Layer 7 of a small transformer language model trained on English Wikipedia (19 layers, counted from 0, width 128).
A neuron's activation on a vector x is SiLU(gate . x + bias) times (in . x + bias), where the dot is the dot product.
The model reads these tokens: "were " "reported " "mis" "sing" ". " "In " "West " "B" "eng" "al" ", " "the "

The vector x that enters this layer's MLP at each token. A number n stands for n times 0.032.
0 "were ": 5 1 23 -9 17 21 -4 -3 -14 5 32 -37 -3 12 36 35 15 36 -10 2 -20 -8 -13 -12 28 -34 -7 -35 -30 -10 4 -27 5 3 3 -7 26 9 20 -15 -6 -9 -12 9 7 -11 -14 -10 -4 -2 4 -25 1 -7 -12 9 2 -1 11 11 39 -11 12 -10 -2 18 -10 -10 -31 16 16 -15 -9 2 -9 30 4 12 -7 29 6 -3 -13 -54 -11 -4 -21 28 -26 -30 7 9 10 -7 1 10 25 -1 -58 -41 8 22 3 2 -5 45 -27 -12 2 13 -10 34 15 30 -19 20 -4 5 3 -1 -11 22 -20 38 5 6 -11 -12
1 "reported ": 5 12 -38 -4 32 20 -16 -32 1 16 -8 -35 32 42 20 5 34 7 12 16 -9 -16 15 -14 22 -8 -4 -28 -25 25 -24 -56 -8 6 24 -17 2 15 2 1 3 1 -10 -5 -2 18 -4 34 6 -20 10 -28 3 16 -8 10 38 11 4 8 38 -39 -28 -49 9 12 -19 -17 -15 25 -6 1 -4 25 3 3 -20 -4 2 23 3 13 -26 -33 9 10 -4 41 -2 1 -23 8 12 -3 8 6 13 4 -40 -5 -16 39 -20 -7 -9 39 -16 18 -15 -13 -27 5 -8 0 -27 7 -16 7 14 -1 -11 -14 -7 1 14 -3 10 -6
2 "mis": -10 -8 23 9 5 14 5 -21 -1 -2 -17 -21 17 6 17 8 20 -8 15 5 -18 -23 9 -6 -26 -23 15 -39 -17 -47 -21 1 -31 -12 -19 21 -13 25 22 17 -11 41 0 14 13 16 -8 -25 -10 28 39 -38 9 7 -32 44 -49 19 18 -1 2 -50 -7 -23 39 20 7 23 -1 -15 5 -3 24 12 15 -12 -26 -1 -2 24 -14 -27 20 12 -4 11 -11 12 -5 -12 9 11 7 2 4 22 20 19 -12 22 13 24 33 -37 -25 14 -15 -19 18 8 -16 -11 -19 7 -38 15 2 41 -12 -16 -22 30 -13 25 3 -2 -17 -32
3 "sing": -43 -10 -34 -33 -4 2 -1 -15 20 -14 -20 -4 1 -1 30 17 -10 -33 18 11 -38 -24 29 -25 11 -41 21 20 2 -7 22 25 -12 0 -8 -3 1 55 5 1 -32 27 13 -6 11 25 -31 21 1 0 10 -22 -2 19 -22 33 -25 11 2 -9 -3 8 -8 32 63 -1 -4 -48 26 28 -8 55 -19 -25 7 -23 -10 -17 -35 -10 32 -24 -13 -17 -3 -19 -5 35 -12 -4 -6 -8 4 11 -20 20 7 4 16 9 -3 20 9 -12 11 -4 -18 -6 -15 20 -2 10 -44 10 -14 -10 -13 -20 -6 28 10 -4 17 -5 29 21 30 -22
4 ". ": 25 -24 18 -41 27 -12 -11 -48 15 21 9 -28 -4 12 23 45 -5 -5 21 5 -32 1 4 -9 40 -9 12 3 -25 -19 -2 -18 7 -31 28 -26 0 -14 -7 10 19 -9 -5 -8 4 -18 -15 15 57 -14 15 -10 9 18 -10 -4 9 -13 13 -4 8 -2 22 -29 32 2 9 -17 -15 5 9 23 -2 1 -15 10 3 -2 15 29 12 -3 6 -31 -19 -1 -27 19 12 9 32 4 -2 -1 -29 33 -3 -32 -38 6 -5 18 1 -18 23 39 -42 17 -4 -7 -15 -1 -11 -3 -27 18 11 22 -5 0 -8 -3 -32 30 1 -37 8 21
5 "In ": -10 21 9 -7 27 -2 -27 -20 -9 0 1 -44 -7 2 20 18 -5 4 -7 0 -12 1 52 -24 45 8 7 -36 -18 -6 5 3 5 -7 15 6 -23 12 20 19 -1 -16 -21 -5 3 38 24 22 35 23 2 -31 -6 -9 -4 -10 -17 4 0 41 -4 16 4 22 -4 -5 -21 23 -55 -10 -9 25 -4 1 -29 22 -14 -37 -12 5 -27 9 -12 10 -8 13 -22 18 19 -8 20 14 5 -9 -39 22 17 22 -52 -2 -12 -5 12 31 -24 13 -16 19 -8 20 -10 24 6 5 -23 11 -6 6 10 9 -16 3 -9 -4 -11 -13 -2 19
6 "West ": -16 4 -12 14 -19 0 15 -54 -4 -8 -79 10 -25 46 19 13 -6 -14 -21 -22 -6 -38 14 21 5 9 -29 26 30 34 -21 20 11 1 -16 -15 -15 -11 -6 -6 13 -16 -4 -9 -28 7 -27 7 36 -17 3 -19 -5 9 36 13 23 8 15 1 13 11 9 -1 7 3 -34 9 0 21 5 30 8 7 -33 -13 22 -21 -2 41 -22 9 15 -2 -15 19 0 7 15 -6 -2 -20 22 -12 -18 16 -6 13 -18 -2 17 15 6 35 -2 35 -20 5 -6 29 -10 30 20 13 -24 -25 -16 1 -16 7 -43 -22 -3 24 -10 15 -7 -12
7 "B": -24 4 13 6 -9 -1 0 -27 -16 -30 -62 14 -66 -7 18 41 -21 11 -25 -13 2 8 33 13 -25 17 21 9 -14 -5 2 5 -1 9 -10 -8 -7 41 13 -7 29 29 -17 20 5 -2 -22 -10 4 14 17 -8 11 36 34 11 17 11 34 -10 -7 4 13 -21 18 14 -22 0 -35 26 21 28 -5 -2 -11 -31 12 -41 3 11 -21 -2 21 4 -14 -13 -5 2 15 7 -7 -86 2 6 -14 2 5 4 11 25 -14 -17 -3 1 -15 3 -13 -29 15 3 -20 41 -2 -2 -5 8 -2 18 0 -19 -11 -1 17 -16 19 19 -2 1
8 "eng": -14 16 -55 -30 -29 21 -21 -4 5 -11 -46 -31 -2 10 20 58 0 -5 4 4 -10 -10 -2 12 -31 -23 9 -2 -5 -6 -17 11 -18 -3 -87 -26 -11 9 27 9 -16 9 21 14 33 4 26 -16 15 7 -2 -2 -24 4 -12 19 -11 -4 24 32 2 2 20 0 9 16 -22 31 23 -3 -14 1 3 15 37 3 -12 17 -6 -6 -15 -20 3 -3 -22 -12 -9 17 -2 1 -11 -1 -2 24 22 27 1 20 19 -3 0 9 4 1 11 -39 1 -1 21 -29 -5 21 -30 42 -23 -3 21 16 -8 13 -4 8 -15 -39 23 -39 28 -41
9 "al": -9 0 6 7 -10 25 -32 -6 -7 -11 5 -8 8 -14 -11 3 -2 15 2 -15 -34 -21 5 13 -39 -17 28 -18 -18 20 30 25 -21 0 -38 5 19 43 -9 17 -9 40 7 19 15 4 13 21 7 2 22 -25 8 0 -1 11 -31 1 36 -28 -19 -49 -18 -14 32 -11 3 -31 22 7 -7 14 -2 -4 -13 -24 -1 -10 -21 -56 8 -19 -1 -12 -18 -34 2 16 34 29 -26 3 -21 2 1 -20 6 16 22 76 44 -6 -12 6 -4 20 -7 9 5 43 -23 24 -5 60 -1 -17 -35 1 30 -24 -8 -12 -5 -6 -6 -4 11 -14
10 ", ": 35 -13 -12 -11 15 2 -24 -41 15 0 -14 -44 -34 16 47 22 -5 6 -22 3 -5 8 -6 10 14 9 16 -22 0 13 4 -2 35 -25 12 -8 -14 -11 4 -2 8 19 -13 -18 -23 -3 16 23 44 -13 5 11 12 -9 -24 1 2 4 23 5 26 17 3 -6 3 1 1 -25 -18 28 8 34 21 11 -26 -2 18 -7 1 2 -4 9 -11 -8 -3 -15 -31 15 8 3 13 -3 1 -7 -14 49 2 3 -60 11 5 11 -12 9 -3 28 -11 4 6 -8 -25 -2 -10 0 -17 -30 -13 29 12 11 0 16 -26 28 -10 -8 -14 -14
11 "the ": -18 6 -9 -14 10 -20 -8 2 -25 93 -6 -46 -40 5 38 4 -18 17 -5 -11 -34 -12 15 6 41 24 5 -27 -12 6 3 -13 -2 -1 0 -16 4 -2 2 -10 -14 8 -7 3 -18 -18 14 20 21 5 32 -10 -24 -8 13 1 12 -14 7 5 2 -5 28 -2 7 10 -14 3 -16 -18 -2 11 -4 4 -16 -9 17 18 24 21 -6 -19 -2 3 -6 18 -20 11 -13 10 11 13 6 15 -13 23 -7 35 -57 12 15 -11 -11 3 -16 26 5 13 15 -17 -6 26 3 8 -12 -6 4 -7 10 -20 -10 -1 11 -8 -8 8 4 -12

Each question shows the input weights of one neuron of the MLP. A number n stands for n times 0.0087.

n142 gate (bias 0.021): -10 3 11 22 -2 17 41 23 1 -4 2 2 5 -27 35 -26 -15 -10 44 -8 -4 50 -21 0 -11 27 -10 -9 5 -9 18 -6 -2 -8 -10 -9 8 -2 -9 -9 19 14 6 -22 -9 5 3 4 -17 -12 -30 13 -14 -9 1 -22 -8 -48 18 7 23 -6 -4 15 -30 20 -7 13 -18 -28 -16 -14 -12 -15 11 -3 -21 -9 7 33 -9 24 -5 -22 10 -31 -7 16 9 -23 -19 11 9 1 28 1 17 34 -11 24 13 -9 -1 -1 14 -2 23 22 -10 34 25 0 -11 10 -28 22 -21 2 15 -24 1 14 17 19 -7 -13 6 11
n142 in (bias -0.051): 12 -12 -11 18 0 -10 -15 -23 -23 2 8 25 -10 9 9 13 10 18 -9 -5 -10 -6 -15 -19 -7 22 -24 -21 -19 10 15 -22 26 1 3 16 17 4 -3 5 -20 12 0 4 -31 -21 5 -15 21 29 6 28 -1 -23 9 -15 -15 0 1 8 11 -4 7 -10 -27 -11 5 25 0 25 -17 -5 -34 -6 7 -5 -32 -18 -5 -10 6 -11 2 38 -20 8 1 13 16 7 -9 16 -5 12 7 29 -31 20 -6 28 -5 8 13 -5 -11 -6 0 10 -4 11 -20 3 1 4 0 -1 0 39 -3 -4 -4 -6 -7 9 0 0 -20 3
On which token does it fire most, and how strongly? 3 "sing", at about 0.47

n232 gate (bias -0.049): -8 -1 4 -17 -2 0 -1 -1 23 -5 -7 9 8 -11 -29 40 -18 14 -22 -18 10 -16 -12 2 -28 2 22 -8 -25 10 0 -21 11 13 35 -15 -7 16 31 1 -9 26 -17 -2 25 6 1 -9 -30 2 7 -1 19 16 -6 -8 21 -32 18 28 -12 -11 1 -10 -10 -14 7 -13 -4 6 2 -28 -25 11 -23 2 -8 29 -35 36 5 -4 16 15 23 13 -30 -7 4 8 11 5 14 26 -12 -1 24 -2 -12 -19 -24 -16 -5 12 35 11 19 -25 -32 6 -5 -15 -12 6 -10 -36 15 -9 16 -3 21 3 -13 6 -11 -25 5 24
n232 in (bias -0.027): -17 -11 -5 13 13 4 18 -36 -15 -21 -22 -7 -21 19 -5 -3 6 -24 -13 25 16 -6 1 -15 -15 -13 -4 -22 37 -32 9 -5 -31 6 15 10 18 -9 22 -23 -15 -12 -19 8 -2 -25 14 -48 32 11 11 14 -31 -22 -1 10 -9 16 4 34 -21 6 11 -5 14 17 -14 30 18 18 4 21 -3 19 5 1 9 -2 -13 -1 0 4 3 -7 23 13 12 2 -3 -4 -2 -15 18 31 7 4 13 2 -3 19 -34 5 4 30 -2 -13 -10 8 -5 24 1 -31 1 -22 5 28 25 -16 -9 18 15 10 11 -9 -14 12 -23 -19
On which three tokens does it fire most, strongest first? 9 "al", 7 "B", 11 "the "

n204 gate (bias -0.111): 22 6 -46 4 8 12 26 -13 18 -29 -15 20 -4 -12 -8 -14 15 10 31 21 -2 15 10 0 2 9 -1 -2 8 44 1 -5 29 -36 -2 5 -15 -1 14 13 40 26 -23 -25 -27 -7 5 -5 -37 -6 -40 -14 -4 -12 17 3 -4 25 15 -4 49 15 12 17 -7 8 -9 49 -43 0 9 -24 11 1 22 -32 39 -8 -18 1 7 3 2 -2 2 22 13 -27 -33 -1 6 10 1 35 -19 -7 -2 19 21 16 -10 -16 32 -3 1 11 33 -28 -8 -3 13 20 -4 25 17 15 2 -11 11 -5 -4 -1 -10 -31 -32 -40 -40 -13
n204 in (bias 0.018): -8 7 -4 -8 5 14 -32 -20 8 20 20 -15 -5 -18 -40 -12 15 -29 -3 -13 -16 11 22 -9 3 24 17 -6 15 13 39 5 -9 -1 13 9 -2 10 -3 3 -12 24 7 -10 -47 -2 24 3 -26 12 7 28 30 7 10 -9 0 -4 -11 9 18 -18 -29 -3 -28 6 1 16 21 -8 19 19 5 -6 8 -6 25 -2 -5 -11 12 1 -27 -3 18 -5 -22 2 7 -14 8 34 38 11 -20 1 9 4 -9 9 0 -18 -5 23 -10 -13 -8 13 9 9 -18 -17 58 -16 11 -11 -23 52 -15 10 -12 0 -2 -7 -17 -19 15 -30
On which token does it fire most, and how strongly? 0 "were ", at about 0.28

n23 gate (bias -0.104): -5 -38 -47 -2 18 -1 3 16 7 27 -13 16 -17 -15 21 -4 -16 14 12 2 -6 -8 -30 8 1 26 20 22 -7 -10 -18 5 -21 -15 -14 6 11 -14 -22 4 15 31 5 2 18 38 -6 19 19 24 12 12 24 -34 -7 -22 7 -11 -13 2 12 -4 -3 -9 -22 21 26 37 -18 -7 30 20 6 7 -20 36 15 24 -6 -9 8 -18 3 -7 23 -10 -29 -6 -3 -21 -5 16 35 9 -8 4 -11 11 5 5 -19 9 -9 12 -1 -13 2 -24 23 20 5 -24 12 -17 32 5 35 -9 3 -5 14 -24 -19 -10 -35 2 -1 2
n23 in (bias -0.051): -28 1 -9 25 24 -2 27 8 -7 21 -22 30 -45 18 21 19 -3 -20 7 -40 -4 17 -25 -24 5 14 -1 49 -23 -1 3 -12 -1 -16 -8 29 29 -8 -5 -31 -4 19 -22 1 -16 -20 -5 9 -1 22 23 -8 -14 -16 -14 -17 1 -4 -4 4 8 -16 -7 7 -24 1 -3 -37 12 39 17 -6 -1 4 -10 5 1 1 6 -35 -9 -10 26 19 -17 7 28 9 -23 -1 3 -6 1 -4 5 8 45 -7 5 12 -17 -33 16 -25 -4 -26 1 -9 13 9 -2 30 4 -3 -33 -11 16 2 7 3 11 11 -5 30 -10 -38 18 13
On which two tokens does it fire most, strongest first? 11 "the ", 1 "reported "

n240 gate (bias -0.106): 18 -5 -10 6 25 11 12 13 2 23 26 -2 -4 4 -28 24 -5 8 -6 -18 8 22 -1 6 15 -7 -12 -4 18 -5 -6 -25 26 -6 -16 0 -6 -8 -24 13 0 -25 -10 13 -9 6 4 -25 -8 -19 -5 -30 14 -27 -2 23 5 -11 -7 -5 -33 -20 -8 -17 -38 -32 25 20 23 20 27 9 16 -35 31 -17 11 12 14 24 13 -16 13 2 19 1 -8 -9 -17 -28 -25 11 5 -18 -17 16 -10 -7 3 -28 18 -17 -10 25 -44 -8 -2 -3 6 -21 5 22 4 14 20 6 -10 -41 -17 -10 -9 -27 -19 -20 26 -11 -22 -10
n240 in (bias -0.043): 17 0 -12 37 -7 -8 -5 5 20 8 -11 -21 -5 -2 7 10 -26 -4 12 -4 17 8 -16 10 13 -21 -6 27 15 27 -6 7 23 30 4 -21 27 28 17 13 -2 12 10 -6 -16 26 2 2 -7 15 -3 7 -42 -35 6 -10 -16 8 -24 4 2 -25 29 -20 -18 11 -37 -2 -17 -10 -12 -8 24 11 -9 6 -6 5 -27 -21 18 -26 13 12 -38 -14 4 11 22 26 18 27 14 3 13 1 -18 -12 -17 -11 -12 -7 3 3 -8 -45 -21 0 13 1 14 7 3 -52 -25 12 -9 16 -1 -23 8 2 -3 -20 -8 14 9 13
Which token does this neuron like most? 4 ". "

n56 gate (bias -0.133): 22 -13 -13 -13 -12 -1 4 -1 9 -6 12 8 16 10 4 -24 32 25 2 -30 -13 19 14 1 5 45 21 16 10 -2 8 10 11 -10 21 -3 -4 4 8 35 -6 -1 -8 -47 35 24 9 -2 -22 18 50 -4 -5 8 -24 -7 14 0 -14 0 -11 24 5 -1 13 -24 3 1 8 -2 -11 32 -16 1 -2 11 -19 9 1 33 -7 6 8 23 -38 -46 -2 34 21 -13 1 27 -13 -18 -23 -37 16 -6 -25 7 -5 14 14 -1 -20 -16 2 -5 25 6 -21 -12 -10 22 17 -26 41 -14 -4 14 52 31 2 25 -29 -9 15 -9
n56 in (bias 0.002): 14 -14 8 8 1 7 2 0 -11 6 -40 -2 -33 5 0 -15 1 -10 -6 7 -11 -11 29 10 -13 -15 -30 3 -29 -32 -2 25 14 -7 10 13 -9 -9 3 1 -8 26 -16 26 -21 4 -27 7 24 9 15 -6 -4 -21 -36 -21 18 -1 -16 -11 9 -10 -11 -5 23 -5 7 12 24 -7 4 3 -18 -11 -20 -3 -20 -13 -5 -6 23 54 -12 -26 10 7 -19 -17 -17 -26 -20 30 -4 -12 -21 5 -22 44 19 -17 11 10 -30 20 0 14 27 -7 -18 34 -25 -18 -13 -5 7 -7 10 20 -14 -1 -7 13 1 -6 -2 -17 8 9
Which token does this neuron like most? 5 "In "

n90 gate (bias -0.147): 15 40 -10 -12 10 -5 -3 -9 -26 -1 35 3 -17 -48 -27 11 6 -11 3 -33 -21 -6 14 -9 2 2 33 6 -9 -4 20 -20 8 6 16 0 4 11 -12 5 -1 24 20 11 -21 -1 18 -45 -19 2 -4 -4 -11 -3 -20 -10 -20 -25 -15 20 3 4 -31 17 3 38 3 -7 -37 -16 -26 -23 12 2 -16 -17 1 11 -21 -9 25 9 5 -3 35 -11 0 -15 32 -23 4 -2 15 -23 -7 48 1 5 -13 -32 -13 -14 3 13 -7 32 16 -18 2 31 15 23 6 -16 -2 27 -51 2 17 -8 6 -12 -2 -8 23 1 5 7
n90 in (bias -0.041): 11 -32 9 13 -19 34 6 -2 -1 12 9 -26 9 21 20 15 -26 -28 -15 2 -28 12 -18 16 -7 -9 13 1 -1 12 -16 20 19 37 -3 -5 14 -1 5 -15 14 6 -14 1 13 15 15 -30 3 24 19 -11 26 1 -16 20 10 -9 -8 -18 -29 -8 -12 7 23 -17 -5 -4 -2 -2 -24 18 14 -24 -12 -2 16 20 32 -16 9 -2 27 -27 -23 15 -20 7 -12 23 -31 15 5 -3 30 -13 1 -15 8 -28 15 13 8 12 -12 12 -3 -4 -12 -9 -6 29 -24 32 -62 -22 -5 4 7 32 0 -16 -19 -1 5 -6 3 44
On which token does it fire most, and how strongly? 0 "were ", at about 1.7

n217 gate (bias -0.211): -19 -16 28 10 30 7 -4 -17 -40 -9 -20 -21 -32 -10 -28 -9 1 13 2 5 -1 31 -13 -15 17 9 -12 1 12 -30 -11 7 0 1 1 35 -13 -5 6 -13 14 24 -8 1 1 14 -6 33 -45 22 9 25 19 5 2 12 -7 -25 13 9 20 17 -19 -1 -24 15 7 16 -20 7 -56 4 -20 14 2 -24 -15 12 -11 14 -18 8 17 12 -33 -28 40 41 -33 52 -19 41 -18 7 2 25 -1 -23 6 30 -20 -20 39 15 19 15 -1 1 11 19 -15 -6 -36 12 -9 -19 8 13 1 6 -9 -19 -7 12 -2 1 -43 8
n217 in (bias 0.005): 48 5 5 -6 34 8 0 3 18 6 6 -9 7 -16 -10 22 -10 -10 -18 9 9 -6 0 -16 -13 27 17 -11 -14 -9 -4 -29 9 20 -4 19 48 17 -13 -13 24 0 -2 6 15 -8 21 1 12 14 -16 -6 -4 11 3 42 6 2 -7 -35 -21 -6 -5 -18 -22 9 -12 -17 -9 -3 35 30 16 -4 -15 -11 34 -9 -20 -16 -12 19 -34 -8 -22 16 -25 -3 -8 4 -15 -15 22 -28 33 -8 14 -26 14 -13 20 -12 -22 -16 -4 -8 1 6 -45 -19 7 26 1 14 17 -20 16 -19 20 12 -16 16 -8 7 33 -21 30 -37
Which token does this neuron like most? 7 "B"